Layer 11 of a small transformer language model trained on English Wikipedia (23 layers, counted from 0, width 64).
A neuron's activation on a vector x is SiLU(gate . x) times (in . x), where the dot is the dot product.
The model reads these tokens: " a" " key" " role" " in" " ground" "-" "bre" "aking" " species" " distribution" " m" "app" "ing" " carried" " out" " in" " Ireland" " by" " that" " body" " in" " the" " 1970" "s" " and" " 1980" "s" "." " In" " the" " same" " period"

The vector x that enters this layer's MLP at each token. A number n stands for (n - 500) times 0.0063.
0 " a": 381 289 593 395 753 616 510 396 273 484 331 277 519 539 322 390 681 548 447 570 455 407 436 409 435 457 519 488 359 603 533 384 522 458 850 483 880 401 658 727 449 305 354 739 321 315 507 658 364 565 202 348 787 558 332 804 418 505 756 373 151 586 462 340
1 " key": 345 380 312 462 564 275 494 619 454 534 338 497 685 676 387 463 800 255 665 413 438 504 590 459 253 444 560 230 302 494 624 367 409 365 743 570 665 520 596 228 483 538 408 219 149 234 345 425 469 453 494 399 667 613 452 722 391 595 818 482 179 740 596 311
2 " role": 376 329 384 573 235 386 824 551 236 339 501 689 393 686 393 329 691 442 505 196 361 372 488 498 489 468 541 558 480 598 705 500 444 163 729 577 513 298 776 399 603 458 244 337 182 249 524 450 672 287 572 330 342 510 612 534 631 660 652 520 485 789 575 308
3 " in": 501 450 444 452 645 364 805 443 710 503 330 423 485 666 431 629 838 492 506 615 556 520 313 355 598 340 469 525 468 553 772 244 365 131 506 504 736 337 649 691 698 522 601 517 268 301 508 601 453 535 439 580 466 199 703 725 181 563 668 253 268 641 704 372
4 " ground": 506 43 406 281 143 431 685 457 584 291 579 554 494 582 509 519 744 546 547 357 307 533 357 513 453 575 550 365 446 667 642 427 284 242 693 525 553 629 535 407 665 464 445 369 238 277 494 523 376 385 402 398 461 562 475 516 299 572 776 780 248 896 488 256
5 "-": 538 263 685 447 529 294 739 368 600 553 227 398 640 410 368 516 770 463 579 436 633 453 276 516 239 425 800 315 524 560 676 317 242 514 544 623 703 638 487 442 367 572 194 502 219 440 742 467 456 560 492 580 252 423 498 606 693 362 611 504 440 387 977 340
6 "bre": 685 514 390 387 627 375 575 295 771 298 391 477 602 693 500 402 680 458 340 295 635 462 518 489 656 636 733 471 183 449 439 445 153 578 839 675 555 310 767 599 667 477 353 408 188 621 617 406 596 750 313 370 496 284 645 461 217 527 806 453 522 458 449 470
7 "aking": 473 172 204 579 409 320 786 640 665 273 292 578 459 741 377 372 824 254 468 298 485 273 629 680 446 499 249 315 552 578 714 396 300 367 716 459 503 415 495 540 427 585 452 319 261 510 557 345 498 602 455 506 481 412 594 666 354 637 487 544 370 852 789 573
8 " species": 672 133 386 450 427 467 465 509 327 322 116 342 509 578 323 223 714 488 433 337 567 400 566 670 658 720 513 554 556 409 824 595 342 180 737 301 607 444 376 311 742 426 376 664 452 301 271 481 406 313 378 485 576 599 612 625 411 572 739 448 504 669 478 264
9 " distribution": 662 272 236 478 321 424 670 508 320 557 206 496 473 681 465 276 874 327 413 311 563 241 498 628 489 578 425 489 460 538 753 665 394 136 739 356 584 512 329 322 543 368 278 503 431 279 329 293 298 538 359 564 648 478 571 552 513 406 719 480 401 724 735 324
10 " m": 614 593 261 372 406 558 525 237 634 484 583 360 661 626 420 407 601 274 182 418 685 398 715 732 756 358 640 425 592 546 652 408 421 228 510 433 609 370 335 751 846 415 125 380 476 374 359 613 644 656 485 419 447 332 600 482 407 397 712 635 207 525 750 407
11 "app": 480 248 202 283 362 511 646 419 653 158 316 566 651 555 405 458 772 539 444 275 499 416 569 501 367 507 674 349 356 732 744 380 383 421 592 241 456 516 255 276 502 360 152 561 468 413 331 629 613 702 420 434 318 450 196 269 486 593 437 578 328 276 591 326
12 "ing": 522 138 193 364 449 367 759 553 621 154 273 461 460 674 345 351 846 357 484 428 356 314 631 621 448 333 317 452 586 607 701 359 277 348 733 404 494 293 454 461 395 532 266 375 403 359 531 402 502 824 394 530 554 474 489 666 441 521 602 530 403 688 848 472
13 " carried": 354 304 306 490 562 393 669 276 512 329 190 650 522 669 569 517 752 121 502 435 366 259 600 731 325 479 620 231 499 349 647 591 573 403 524 453 720 273 260 624 455 434 272 365 397 347 340 396 446 583 517 510 275 344 481 811 573 838 631 617 455 629 658 444
14 " out": 528 376 307 400 427 68 966 523 713 283 476 512 626 567 609 583 882 460 506 634 321 475 723 492 569 379 659 190 548 649 673 300 405 531 645 604 525 494 678 572 634 561 308 482 469 272 487 653 477 458 619 444 534 530 455 679 523 557 859 610 460 697 713 349
15 " in": 514 483 400 490 554 253 790 363 664 515 306 458 521 724 398 746 859 493 581 573 482 653 379 417 524 260 530 449 558 654 701 286 293 172 548 488 713 371 514 829 644 524 488 539 289 411 531 668 534 671 394 543 527 345 619 646 120 558 654 295 236 580 589 263
16 " Ireland": 552 274 357 300 315 341 433 244 423 348 349 357 516 807 539 355 934 423 593 563 691 594 481 519 549 403 372 576 460 666 767 696 596 199 616 352 364 332 474 303 438 346 558 515 164 615 517 652 153 517 550 214 454 489 736 755 539 480 552 616 488 484 501 427
17 " by": 515 485 561 403 644 516 718 397 520 351 332 444 578 612 491 876 902 464 641 452 426 675 433 314 527 455 414 393 649 527 823 270 515 210 529 613 692 339 537 783 577 505 335 534 208 505 770 684 444 292 320 440 475 499 321 758 438 681 609 509 164 575 439 347
18 " that": 478 234 426 326 551 512 599 205 431 184 298 540 644 652 303 727 665 428 482 515 429 380 568 200 346 484 422 652 449 614 284 545 360 444 469 461 669 686 524 410 508 423 315 550 432 578 781 473 500 334 365 403 706 371 318 806 535 784 707 600 269 743 315 171
19 " body": 533 259 396 416 364 337 681 256 460 319 606 306 441 549 272 476 913 605 313 336 428 622 479 642 453 611 471 429 420 565 715 579 448 174 784 530 703 559 566 233 563 460 286 486 272 373 469 393 485 309 538 367 699 716 458 457 516 589 832 538 384 769 632 224
20 " in": 472 475 420 451 621 300 794 357 646 506 374 508 517 687 424 791 815 517 571 669 459 672 297 413 514 288 471 435 497 642 608 279 282 203 515 489 736 386 610 775 630 553 499 552 247 368 582 665 457 661 380 505 538 278 657 684 163 547 710 335 203 629 611 283
21 " the": 412 441 469 505 737 454 554 460 270 282 449 349 793 545 341 503 564 502 680 476 546 561 494 322 551 321 542 380 409 727 348 656 372 315 735 514 769 394 409 556 623 665 368 729 143 532 583 287 198 463 179 543 590 457 528 583 260 599 677 422 33 608 502 350
22 " 1970": 178 247 265 298 461 557 429 467 204 530 478 560 502 846 584 306 716 387 437 529 708 585 791 423 700 559 695 366 459 592 705 364 441 343 409 392 479 379 640 460 322 592 269 336 80 535 601 630 347 524 542 374 345 444 542 769 382 440 492 394 379 567 327 227
23 "s": 638 40 406 232 526 416 570 448 422 451 456 420 437 556 345 256 844 251 345 528 698 328 327 680 651 435 720 495 698 467 579 202 569 235 753 315 438 318 691 662 437 463 256 600 473 647 509 506 418 508 648 281 507 380 640 521 468 702 752 420 543 641 596 417
24 " and": 634 404 526 389 567 391 651 362 655 169 434 495 577 420 170 475 592 304 564 510 559 336 410 391 329 485 456 756 665 495 588 547 597 370 470 558 514 539 459 564 433 364 210 651 34 544 648 704 448 378 186 432 513 359 458 773 454 500 595 387 94 647 816 298
25 " 1980": 238 174 183 290 355 380 465 428 251 572 484 514 504 759 584 267 663 334 410 459 667 520 706 397 687 524 634 480 475 587 817 350 533 199 440 506 423 381 617 436 312 544 289 354 120 569 610 632 352 512 464 296 297 541 550 737 384 421 489 367 307 519 360 280
26 "s": 695 62 374 240 528 352 602 440 438 467 416 400 421 515 397 207 837 205 335 467 692 269 264 672 642 411 648 514 696 445 690 252 609 240 756 351 408 353 584 586 429 438 278 666 519 665 472 498 445 483 559 312 489 359 633 535 446 669 717 370 510 652 596 407
27 ".": 743 363 564 498 438 403 311 250 348 393 432 345 516 536 612 689 597 448 485 813 555 306 524 198 481 457 348 648 430 640 888 424 633 402 653 679 638 640 574 384 577 513 388 530 471 404 496 638 403 530 257 272 186 481 670 905 421 840 601 596 297 524 571 288
28 " In": 464 477 383 548 607 329 686 329 704 319 325 494 436 571 553 726 784 543 547 608 339 570 313 309 651 33 610 514 365 612 549 207 567 228 485 471 765 438 523 731 617 492 640 567 249 525 402 637 623 642 438 527 523 147 656 633 290 533 493 295 285 647 408 291
29 " the": 456 433 445 519 731 460 505 460 301 254 466 333 734 502 316 446 570 517 651 476 549 572 544 318 599 271 570 352 402 725 349 605 421 320 648 476 792 449 401 588 584 640 403 708 102 584 560 299 190 416 201 521 610 359 540 634 251 606 707 399 39 586 425 360
30 " same": 496 210 251 531 636 511 676 449 430 210 348 617 558 619 430 426 612 351 609 295 348 601 603 356 432 368 598 442 233 712 457 614 338 307 599 501 687 424 583 378 377 436 248 563 425 241 614 380 295 356 324 345 661 453 381 870 458 720 590 450 227 723 320 180
31 " period": 719 134 336 517 435 476 562 575 110 444 359 533 395 687 683 375 669 566 195 500 457 340 544 525 628 423 482 268 420 525 627 480 287 136 591 226 670 562 649 382 503 499 201 589 248 571 301 564 589 459 785 395 439 487 573 636 590 557 603 506 233 736 576 306

Each question shows the input weights of one neuron of the MLP. A number n stands for (n - 500) times 0.001.

n23 gate: 679 697 663 482 455 303 510 782 706 423 391 641 823 633 806 609 640 387 300 499 471 610 480 643 454 493 590 456 639 512 382 531 421 318 572 450 174 434 379 494 342 659 490 313 499 338 653 570 582 291 487 424 197 338 379 671 462 531 501 593 566 488 542 655
n23 in: 590 636 270 443 485 321 480 637 400 604 282 476 380 562 338 325 676 502 619 403 442 590 619 690 530 457 340 439 723 483 485 406 669 606 614 430 396 589 535 642 375 657 340 480 553 674 588 610 669 295 369 259 411 343 495 625 404 462 513 525 370 435 478 485
Its three highest activations, in order, are on tokens 7 "aking", 14 " out", 17 " by"

n184 gate: 514 384 661 509 587 615 412 758 350 562 446 574 464 562 470 497 505 419 284 692 354 315 509 648 194 321 316 538 420 376 382 498 646 486 706 532 354 401 348 464 326 557 360 557 631 536 704 237 447 542 724 430 765 386 587 524 448 493 328 543 552 599 277 447
n184 in: 362 284 572 506 474 766 391 493 528 595 471 487 462 405 408 656 566 517 345 711 399 300 525 398 405 479 642 743 406 326 443 523 413 361 572 627 422 369 737 363 561 481 551 495 338 629 577 417 513 555 753 236 496 344 477 525 511 353 515 533 667 621 610 615
On which token does it fire most? 23 "s"

n190 gate: 421 442 663 454 465 783 505 423 291 531 534 526 675 373 505 434 590 607 569 450 467 499 652 462 396 558 683 373 438 600 260 727 591 584 501 491 537 472 510 579 279 533 403 505 541 499 468 404 531 561 787 625 475 543 432 662 560 511 559 541 559 483 552 314
n190 in: 454 495 318 457 606 557 533 600 499 588 445 770 575 681 496 732 601 641 717 399 539 409 443 396 531 636 602 579 711 514 409 716 527 414 802 415 500 289 586 575 285 618 384 272 678 558 582 268 494 529 536 589 609 629 569 467 356 552 527 635 487 735 496 518
On which token does it fire most, and how strongly? 30 " same", at about 0.9

n131 gate: 681 421 501 514 545 367 285 587 494 522 406 531 580 231 539 449 502 460 468 300 678 264 625 501 395 566 405 651 255 511 683 474 421 596 529 321 542 430 462 513 399 531 727 534 636 571 751 446 502 366 492 504 557 622 289 578 608 442 484 484 749 397 504 404
n131 in: 462 517 599 465 450 610 522 514 533 678 747 679 598 643 507 754 465 509 376 429 376 457 534 513 599 434 516 565 517 489 500 650 521 442 506 418 458 411 482 487 424 674 562 793 652 486 474 350 513 590 401 590 455 430 528 523 503 553 680 473 445 542 506 493
On which token does it fire most, and how strongly? 1 " key", at about 0.26

n93 gate: 743 722 399 527 290 467 404 672 530 470 619 329 297 376 531 363 477 551 510 828 498 514 533 671 365 508 420 399 597 604 515 755 505 521 224 372 604 528 476 711 621 526 623 428 576 420 317 583 657 490 387 397 613 561 569 311 502 577 790 632 388 622 580 760
n93 in: 483 435 444 312 416 396 412 282 675 597 547 373 632 404 761 670 651 544 527 442 527 489 584 606 544 517 434 601 541 607 662 482 672 302 582 635 451 547 407 669 453 579 630 490 646 400 435 573 413 444 448 407 391 641 463 578 367 242 514 622 305 385 601 594
On which token does it fire most? 10 " m"

n55 gate: 601 650 241 370 153 654 567 496 460 612 677 790 558 512 354 670 428 393 658 607 456 498 503 322 567 390 430 427 363 520 284 639 645 486 384 600 291 344 462 714 403 344 370 416 576 647 630 268 671 715 355 408 400 588 732 591 281 392 423 276 468 557 528 390
n55 in: 471 535 712 569 685 281 462 712 513 250 710 433 339 540 519 713 520 517 572 201 599 407 625 558 543 438 750 709 668 464 636 594 425 228 708 463 581 535 479 360 661 601 661 546 326 413 522 534 524 591 524 510 665 741 385 579 607 482 345 596 641 453 569 175
On which token does it fire most? 15 " in"

n102 gate: 318 517 500 310 662 608 353 478 522 759 366 432 343 560 644 392 461 479 510 498 441 437 495 350 545 497 700 372 617 550 452 392 420 325 524 275 431 456 566 538 694 425 432 430 527 466 371 669 404 492 579 529 330 684 432 696 463 488 578 557 435 448 530 409
n102 in: 507 598 480 335 618 454 422 535 572 628 358 625 408 638 386 580 552 495 441 429 391 312 456 405 541 419 397 373 673 584 410 618 500 496 497 654 462 480 403 568 408 467 617 500 343 728 606 431 432 485 366 473 522 552 260 313 498 585 451 459 472 629 366 368
On which token does it fire most, and how strongly? 17 " by", at about 0.72

n107 gate: 511 450 544 647 358 424 567 391 566 331 481 724 665 230 634 628 648 628 416 665 628 495 577 337 392 667 348 551 648 277 538 414 455 582 527 415 432 630 483 409 329 507 695 486 353 293 571 598 521 424 504 520 640 198 598 512 170 473 490 566 471 641 311 510
n107 in: 523 528 509 539 331 499 696 550 638 348 343 508 420 492 617 603 565 560 496 573 498 399 540 360 625 480 461 412 433 370 674 472 370 547 523 358 476 698 674 271 428 666 439 605 342 534 606 412 545 360 544 566 549 510 603 667 515 314 478 727 641 526 440 388
On which token does it fire most? 4 " ground"

n121 gate: 612 406 635 547 564 501 522 636 557 441 557 547 363 418 233 550 399 562 304 454 376 535 706 670 448 430 383 666 528 631 452 348 496 384 586 569 632 332 602 508 489 327 416 303 636 671 634 347 663 617 552 599 481 529 200 292 301 642 360 412 374 440 240 567
n121 in: 559 430 519 422 478 468 598 650 515 555 553 516 405 511 630 383 253 458 543 502 717 489 298 569 437 478 449 438 706 320 593 545 506 633 685 324 580 506 562 540 377 429 388 698 563 427 420 558 364 290 520 411 281 446 785 485 435 429 642 581 658 523 675 518
On which token does it fire most? 1 " key"

n16 gate: 544 373 610 397 798 473 431 491 410 627 572 478 475 541 430 530 554 522 329 447 152 447 468 546 573 636 639 528 517 416 594 388 419 450 594 624 645 517 245 308 432 396 390 417 388 672 555 310 681 392 530 468 592 575 350 509 401 296 618 405 438 610 436 532
n16 in: 587 254 613 410 669 396 723 403 573 440 421 662 524 541 494 378 485 477 305 518 389 488 384 545 592 563 505 559 284 591 566 551 590 634 420 586 451 502 614 601 448 453 460 704 598 586 716 623 518 394 455 508 620 256 442 604 433 736 402 296 535 379 367 465
On which token does it fire most, and how strongly? 0 " a", at about 1.9

n5 gate: 567 765 592 640 415 494 555 409 360 593 617 536 447 582 298 714 346 513 385 447 418 325 546 640 451 318 441 511 617 334 360 467 538 516 359 716 597 350 644 751 645 497 530 517 491 617 601 595 327 453 455 599 543 533 750 232 287 221 404 600 510 509 507 146
n5 in: 396 603 793 495 498 418 542 348 660 672 648 429 596 385 528 525 568 379 453 331 681 355 387 586 260 209 659 600 343 341 567 508 503 316 711 442 585 429 570 593 391 435 597 690 440 665 480 549 483 641 453 568 594 541 512 419 377 534 571 570 524 562 547 419
Its two highest activations, in order, are on tokens 15 " in", 20 " in"

n8 gate: 622 610 515 344 516 575 541 742 493 498 640 601 494 382 585 283 509 667 308 627 600 341 274 520 663 284 356 396 422 506 403 523 566 312 535 434 498 639 498 410 563 659 538 393 653 540 447 458 494 581 554 379 540 639 510 470 455 542 532 537 577 428 664 617
n8 in: 377 410 499 481 496 269 342 407 422 702 451 403 553 382 521 547 423 689 317 597 668 387 449 613 670 530 508 390 652 623 360 503 522 557 449 442 619 473 459 443 582 341 358 526 654 562 608 522 551 603 668 375 448 489 508 364 327 294 416 251 305 384 482 425
On which token does it fire most, and how strongly? 31 " period", at about 0.55

n89 gate: 702 496 450 350 498 405 313 730 539 529 478 711 562 465 385 511 485 592 523 444 488 300 668 435 329 534 370 293 697 568 603 505 622 556 463 587 434 540 315 389 549 277 535 729 461 666 637 556 339 653 281 614 303 510 764 616 502 324 535 358 423 662 709 372
n89 in: 617 581 502 578 587 352 502 363 669 440 410 518 453 674 600 361 628 571 506 601 400 571 453 455 651 643 549 505 443 594 321 633 610 491 661 571 394 279 616 618 528 524 613 248 382 568 537 352 398 484 631 654 448 422 742 694 400 328 526 594 523 582 760 708
On which token does it fire most, and how strongly? 7 "aking", at about 2.1

n117 gate: 298 586 252 569 532 487 425 735 223 345 530 463 325 398 391 638 697 534 460 282 262 367 455 362 482 555 609 580 556 485 559 414 623 322 721 585 604 581 292 619 439 557 424 469 828 385 458 527 594 415 571 457 600 752 690 773 643 514 516 378 494 795 552 520
n117 in: 651 435 533 387 527 329 528 713 344 582 325 396 426 384 543 355 539 628 458 657 454 593 545 476 382 556 370 687 559 623 674 502 283 439 511 393 437 364 404 481 516 604 735 426 286 415 424 531 531 407 416 400 517 670 439 572 529 515 506 506 543 448 300 713
On which token does it fire most, and how strongly? 8 " species", at about 2.9

n142 gate: 535 616 539 325 549 507 549 320 480 636 630 635 717 465 436 752 400 532 687 701 588 485 610 546 420 318 439 308 470 534 157 422 249 499 379 478 566 602 490 637 508 597 537 566 472 627 513 427 365 464 485 553 351 550 624 694 475 319 241 625 440 302 424 394
n142 in: 426 704 594 440 645 513 593 322 442 467 696 516 361 693 556 583 268 600 644 460 394 461 351 499 545 439 309 337 557 329 363 440 346 198 531 567 500 404 542 642 487 358 388 624 570 481 360 551 260 696 432 473 491 628 365 551 583 623 471 539 468 435 273 545
On which token does it fire most? 21 " the"

n31 gate: 524 575 748 222 765 409 410 403 555 344 695 487 433 185 689 625 477 645 372 461 658 314 753 384 404 356 306 436 642 567 430 422 425 522 727 412 529 389 465 423 502 517 652 431 546 473 392 385 431 469 619 368 667 591 493 357 502 693 467 696 566 714 433 704
n31 in: 474 623 483 311 607 255 253 425 487 430 345 264 447 267 642 518 532 570 329 284 540 422 796 370 405 481 455 490 606 520 607 428 389 632 506 448 776 381 552 353 656 641 482 503 489 417 432 453 429 449 440 547 515 383 651 526 514 739 672 497 410 588 234 651
On which token does it fire most? 27 "."

n47 gate: 473 603 737 377 561 641 658 481 607 615 615 587 717 560 552 413 326 486 463 763 257 295 560 552 466 386 499 580 419 687 262 462 603 595 376 396 622 681 818 257 543 561 783 446 336 593 438 615 669 475 492 368 505 411 477 644 526 548 420 693 518 373 612 635
n47 in: 612 446 657 661 470 414 689 273 468 467 531 525 669 667 528 513 573 467 373 375 282 510 562 560 551 466 298 530 664 665 311 557 411 364 467 571 674 611 666 426 390 571 374 562 414 227 294 586 642 517 539 527 576 652 442 477 399 547 332 561 495 349 247 256
On which token does it fire most? 18 " that"

n135 gate: 401 631 489 439 441 630 462 553 298 649 373 470 407 507 405 749 579 372 475 458 607 642 584 628 386 432 434 274 664 377 425 419 444 725 435 490 582 532 577 524 407 733 523 483 592 449 509 475 521 580 585 597 519 405 754 643 675 329 462 515 604 421 597 549
n135 in: 394 568 283 620 375 271 455 399 705 558 572 539 520 438 451 354 574 735 352 377 379 373 332 294 561 408 498 471 488 474 490 662 488 369 553 434 416 464 351 630 360 396 414 580 515 830 511 624 394 424 444 560 422 493 638 654 414 489 540 500 461 475 724 333
On which token does it fire most? 5 "-"

n90 gate: 630 516 452 685 519 602 475 588 442 426 573 653 681 531 622 501 510 395 590 437 383 466 425 561 337 397 570 465 571 446 620 736 415 604 628 396 511 488 703 445 662 729 609 332 533 394 330 678 380 484 462 492 441 540 438 417 517 340 670 693 528 531 917 281
n90 in: 515 563 465 600 537 412 439 628 548 570 595 602 608 495 671 482 585 692 378 431 460 279 417 597 397 505 361 371 567 605 602 827 616 470 547 611 551 475 740 562 523 760 650 623 505 446 515 539 572 296 502 613 449 595 708 473 528 579 454 481 645 562 713 298
Its two highest activations, in order, are on tokens 2 " role", 14 " out"

n1 gate: 462 639 424 524 402 603 585 703 605 464 389 498 459 675 423 416 587 582 613 745 460 510 515 464 484 719 542 389 716 566 582 676 383 578 473 633 635 439 543 581 460 540 592 329 437 553 382 575 362 462 540 519 477 602 540 562 420 593 562 419 455 351 669 478
n1 in: 643 520 716 462 264 684 366 444 719 520 567 666 470 645 708 545 692 515 276 498 406 510 357 533 359 561 430 595 456 740 536 548 545 428 507 488 499 447 581 473 434 550 514 622 428 438 699 464 511 456 491 590 575 617 374 512 595 548 484 364 523 561 546 318
On which token does it fire most, and how strongly? 17 " by", at about 0.52

n175 gate: 661 569 630 489 498 460 486 529 721 545 569 665 683 495 668 770 435 558 494 508 552 483 610 561 518 407 594 484 492 182 417 742 652 164 314 549 738 366 241 455 382 573 445 610 739 505 469 625 671 438 334 582 569 429 806 331 533 487 586 516 551 454 532 511
n175 in: 697 523 472 498 486 390 557 585 586 504 568 546 687 468 640 683 477 491 257 480 525 474 319 552 613 578 673 490 493 372 491 590 430 425 273 434 529 475 296 509 586 503 405 537 589 539 380 436 632 591 451 800 370 436 340 320 586 410 483 440 341 603 399 467
On which token does it fire most, and how strongly? 10 " m", at about 1.5

n123 gate: 494 555 537 741 447 315 510 580 676 633 687 423 578 574 317 400 675 340 380 353 594 458 295 353 407 407 501 493 533 511 351 349 619 404 683 523 599 552 554 451 496 567 363 350 593 642 459 354 525 552 472 602 351 487 516 648 536 592 394 388 579 574 333 353
n123 in: 433 471 566 462 451 514 534 528 603 451 407 489 319 412 527 656 514 410 510 682 453 426 526 423 459 478 209 514 459 415 613 465 596 354 278 539 478 662 393 446 358 697 627 675 561 284 353 580 519 603 408 453 432 524 487 422 400 400 598 634 297 587 457 487
On which token does it fire most, and how strongly? 28 " In", at about 0.93

n92 gate: 461 456 484 537 398 535 440 613 523 588 461 424 407 475 433 386 657 718 290 624 503 525 587 543 517 628 501 577 549 308 446 536 485 435 509 392 540 391 549 510 596 571 577 404 513 561 540 525 586 222 245 368 607 506 489 530 633 584 561 632 489 560 737 430
n92 in: 631 536 612 423 386 547 564 640 504 610 516 399 499 421 532 482 555 567 571 416 526 445 423 495 341 395 504 576 496 445 501 460 632 462 491 218 617 666 367 460 433 460 578 494 608 622 619 288 461 577 614 348 436 486 321 541 492 408 496 600 483 630 518 515
On which token does it fire most? 9 " distribution"

n120 gate: 392 616 550 537 542 473 465 420 526 460 572 510 750 495 589 444 314 486 325 471 676 295 288 373 433 527 472 401 658 508 688 324 331 438 542 482 217 478 414 394 606 713 634 594 548 534 519 631 555 506 615 651 608 492 352 592 431 137 639 508 411 818 630 521
n120 in: 452 551 588 505 756 461 718 600 333 455 498 666 718 480 537 547 400 659 568 717 629 205 300 567 564 542 388 591 613 404 554 413 446 398 572 549 512 333 390 582 721 566 653 593 516 530 689 603 359 608 663 383 620 603 480 550 394 368 673 329 456 654 272 509
Its two highest activations, in order, are on tokens 3 " in", 20 " in"

n37 gate: 401 444 452 345 591 766 532 375 632 329 388 660 664 335 604 467 283 590 664 721 429 599 303 595 441 523 510 455 645 472 506 371 528 399 329 599 407 750 547 217 339 545 580 509 435 632 519 394 445 655 413 535 495 596 644 645 654 618 315 634 604 424 468 440
n37 in: 506 273 651 435 498 667 604 433 569 359 341 600 413 642 580 564 525 434 436 493 396 422 535 501 319 463 427 358 540 606 310 668 265 520 374 306 463 544 668 386 578 673 472 489 434 655 522 409 577 677 448 622 618 609 287 395 235 540 359 629 549 353 390 516
On which token does it fire most? 18 " that"

n119 gate: 313 470 618 340 450 431 321 560 436 549 521 585 265 509 383 553 367 505 604 412 526 531 662 542 399 481 441 398 554 496 497 343 402 545 471 456 525 526 462 589 683 488 281 403 488 570 406 533 383 383 469 394 488 650 518 583 532 715 581 424 542 409 451 447
n119 in: 425 467 585 698 575 587 490 362 622 362 477 626 630 540 545 468 530 677 561 456 508 583 577 414 579 513 632 482 600 326 584 672 551 408 452 365 585 412 484 355 479 569 443 588 424 602 347 540 365 610 613 632 318 589 635 658 566 535 412 528 574 335 441 564
On which token does it fire most, and how strongly? 22 " 1970", at about 0.68

n84 gate: 551 444 396 374 716 556 553 417 578 776 480 257 429 569 505 438 636 311 423 344 451 608 420 276 623 458 527 594 502 599 386 686 527 546 584 506 619 543 622 563 532 413 392 488 378 463 635 504 609 534 472 502 402 474 454 607 644 431 378 235 300 496 333 464
n84 in: 732 359 653 541 581 339 523 404 462 370 458 630 629 561 534 485 483 559 559 371 611 443 341 509 640 419 561 725 367 394 607 527 319 502 369 496 585 397 686 521 566 434 596 517 468 469 347 476 565 229 321 505 516 585 349 509 378 558 486 416 599 577 269 431
Its two highest activations, in order, are on tokens 30 " same", 6 "bre"

n24 gate: 459 441 503 614 533 464 296 362 566 454 479 388 396 525 369 591 652 500 500 471 676 624 328 333 649 523 670 430 434 521 383 377 618 510 556 504 621 524 432 399 267 477 589 535 454 396 435 559 546 404 785 432 403 554 518 340 667 587 452 544 489 498 390 629
n24 in: 393 701 629 420 383 498 382 399 430 573 486 494 608 571 487 561 624 682 419 505 617 733 484 332 493 377 316 333 376 541 358 565 513 362 648 504 528 359 492 518 615 477 601 668 490 502 721 522 494 493 626 422 516 393 628 698 429 544 528 562 542 501 685 467
Its two highest activations, in order, are on tokens 16 " Ireland", 28 " In"

n36 gate: 576 389 505 483 557 496 384 327 260 638 383 655 503 576 464 415 617 325 550 296 441 560 416 568 524 438 533 663 597 520 362 502 557 548 358 272 448 414 335 351 387 474 412 567 610 479 625 503 698 405 597 378 204 481 374 724 477 414 339 270 550 476 471 481
n36 in: 447 454 383 483 618 738 431 610 477 563 295 453 604 593 382 352 538 479 357 403 575 520 520 474 461 592 502 316 526 388 339 523 571 578 525 526 605 462 579 486 552 523 370 533 565 199 515 445 311 496 570 532 351 585 672 483 477 591 354 629 722 425 724 467
On which token does it fire most? 13 " carried"

n68 gate: 508 445 365 552 628 460 495 561 636 632 434 406 583 501 424 432 455 464 388 614 310 650 658 489 507 422 309 448 536 311 347 414 447 404 515 226 482 344 515 578 383 446 439 638 584 382 547 534 537 334 483 614 321 388 345 265 336 376 519 420 418 351 412 491
n68 in: 418 490 440 623 448 728 612 519 499 346 495 383 432 545 561 476 405 492 434 523 478 492 326 499 680 601 526 410 443 542 620 597 420 417 478 554 386 490 536 438 602 507 589 456 382 376 608 520 436 658 458 548 646 597 749 648 468 471 589 495 682 521 604 586
On which token does it fire most? 3 " in"

n139 gate: 548 665 335 471 464 633 313 636 666 475 393 500 558 597 651 511 634 407 696 480 610 435 580 855 650 739 391 339 466 662 519 636 418 587 743 536 620 486 624 453 646 650 753 541 301 414 434 410 487 578 717 571 547 686 528 561 693 419 541 636 301 535 582 634
n139 in: 463 541 409 881 434 865 574 470 632 418 615 646 519 672 499 647 395 501 637 446 310 438 441 676 440 491 497 291 468 538 500 798 286 501 447 674 542 723 464 512 607 674 715 447 379 514 460 399 473 467 530 466 397 314 560 536 559 417 603 634 568 414 482 442
On which token does it fire most? 7 "aking"

n173 gate: 619 554 637 244 568 517 434 559 505 679 302 566 534 331 611 552 264 543 365 726 769 745 715 523 589 568 349 424 402 556 511 501 431 431 482 343 555 693 577 649 527 458 672 516 398 476 673 428 643 556 691 426 525 520 435 559 646 350 355 511 349 396 477 497
n173 in: 431 485 485 579 483 427 411 361 451 397 483 463 665 446 301 490 381 757 519 605 671 602 489 448 507 382 382 544 579 500 278 541 466 577 361 625 436 534 608 566 631 646 503 298 697 555 573 576 413 478 581 467 377 492 343 414 647 540 562 288 564 656 670 624
On which token does it fire most? 9 " distribution"

n134 gate: 586 528 578 443 640 522 527 458 433 456 440 620 479 461 708 366 410 589 291 628 260 403 407 393 674 315 509 293 640 411 160 225 692 267 522 536 599 490 440 568 543 234 223 566 559 704 665 504 723 588 476 713 505 743 416 509 217 478 463 245 508 328 349 454
n134 in: 442 603 488 418 446 733 635 546 618 648 497 296 402 555 476 277 510 520 458 663 429 572 482 625 623 448 630 289 497 669 354 643 614 347 536 655 692 389 627 650 515 372 512 527 405 690 422 511 454 378 446 635 504 453 608 380 313 538 502 340 566 282 239 630
On which token does it fire most? 28 " In"

n167 gate: 565 554 484 537 303 436 438 475 388 431 305 301 395 520 513 474 608 243 410 360 576 534 555 485 521 477 522 578 727 669 572 522 454 301 367 425 544 612 541 527 595 554 643 524 464 387 428 470 601 604 744 422 241 591 454 595 605 610 352 370 488 716 258 387
n167 in: 446 443 380 288 423 739 484 488 535 728 562 540 569 449 739 587 484 518 594 451 628 226 495 697 313 525 585 400 374 392 340 625 549 669 453 539 429 512 736 597 581 579 452 479 437 413 495 592 437 424 601 324 572 504 395 644 513 472 483 431 785 478 638 433
On which token does it fire most? 22 " 1970"

n52 gate: 573 703 682 515 426 497 455 732 503 510 574 439 508 640 337 506 418 559 528 618 479 744 520 634 651 681 322 595 475 502 463 220 409 661 753 411 409 500 407 631 446 647 685 396 566 407 659 758 598 352 661 314 535 582 461 548 534 650 669 636 469 453 382 670
n52 in: 491 493 320 522 399 672 359 430 475 556 599 508 575 478 502 662 464 477 442 473 618 246 449 455 265 588 594 468 604 588 582 668 435 416 421 460 545 742 430 581 593 538 531 602 611 587 469 255 407 714 348 492 586 664 620 625 509 335 256 303 527 444 603 410
On which token does it fire most, and how strongly? 2 " role", at about 0.4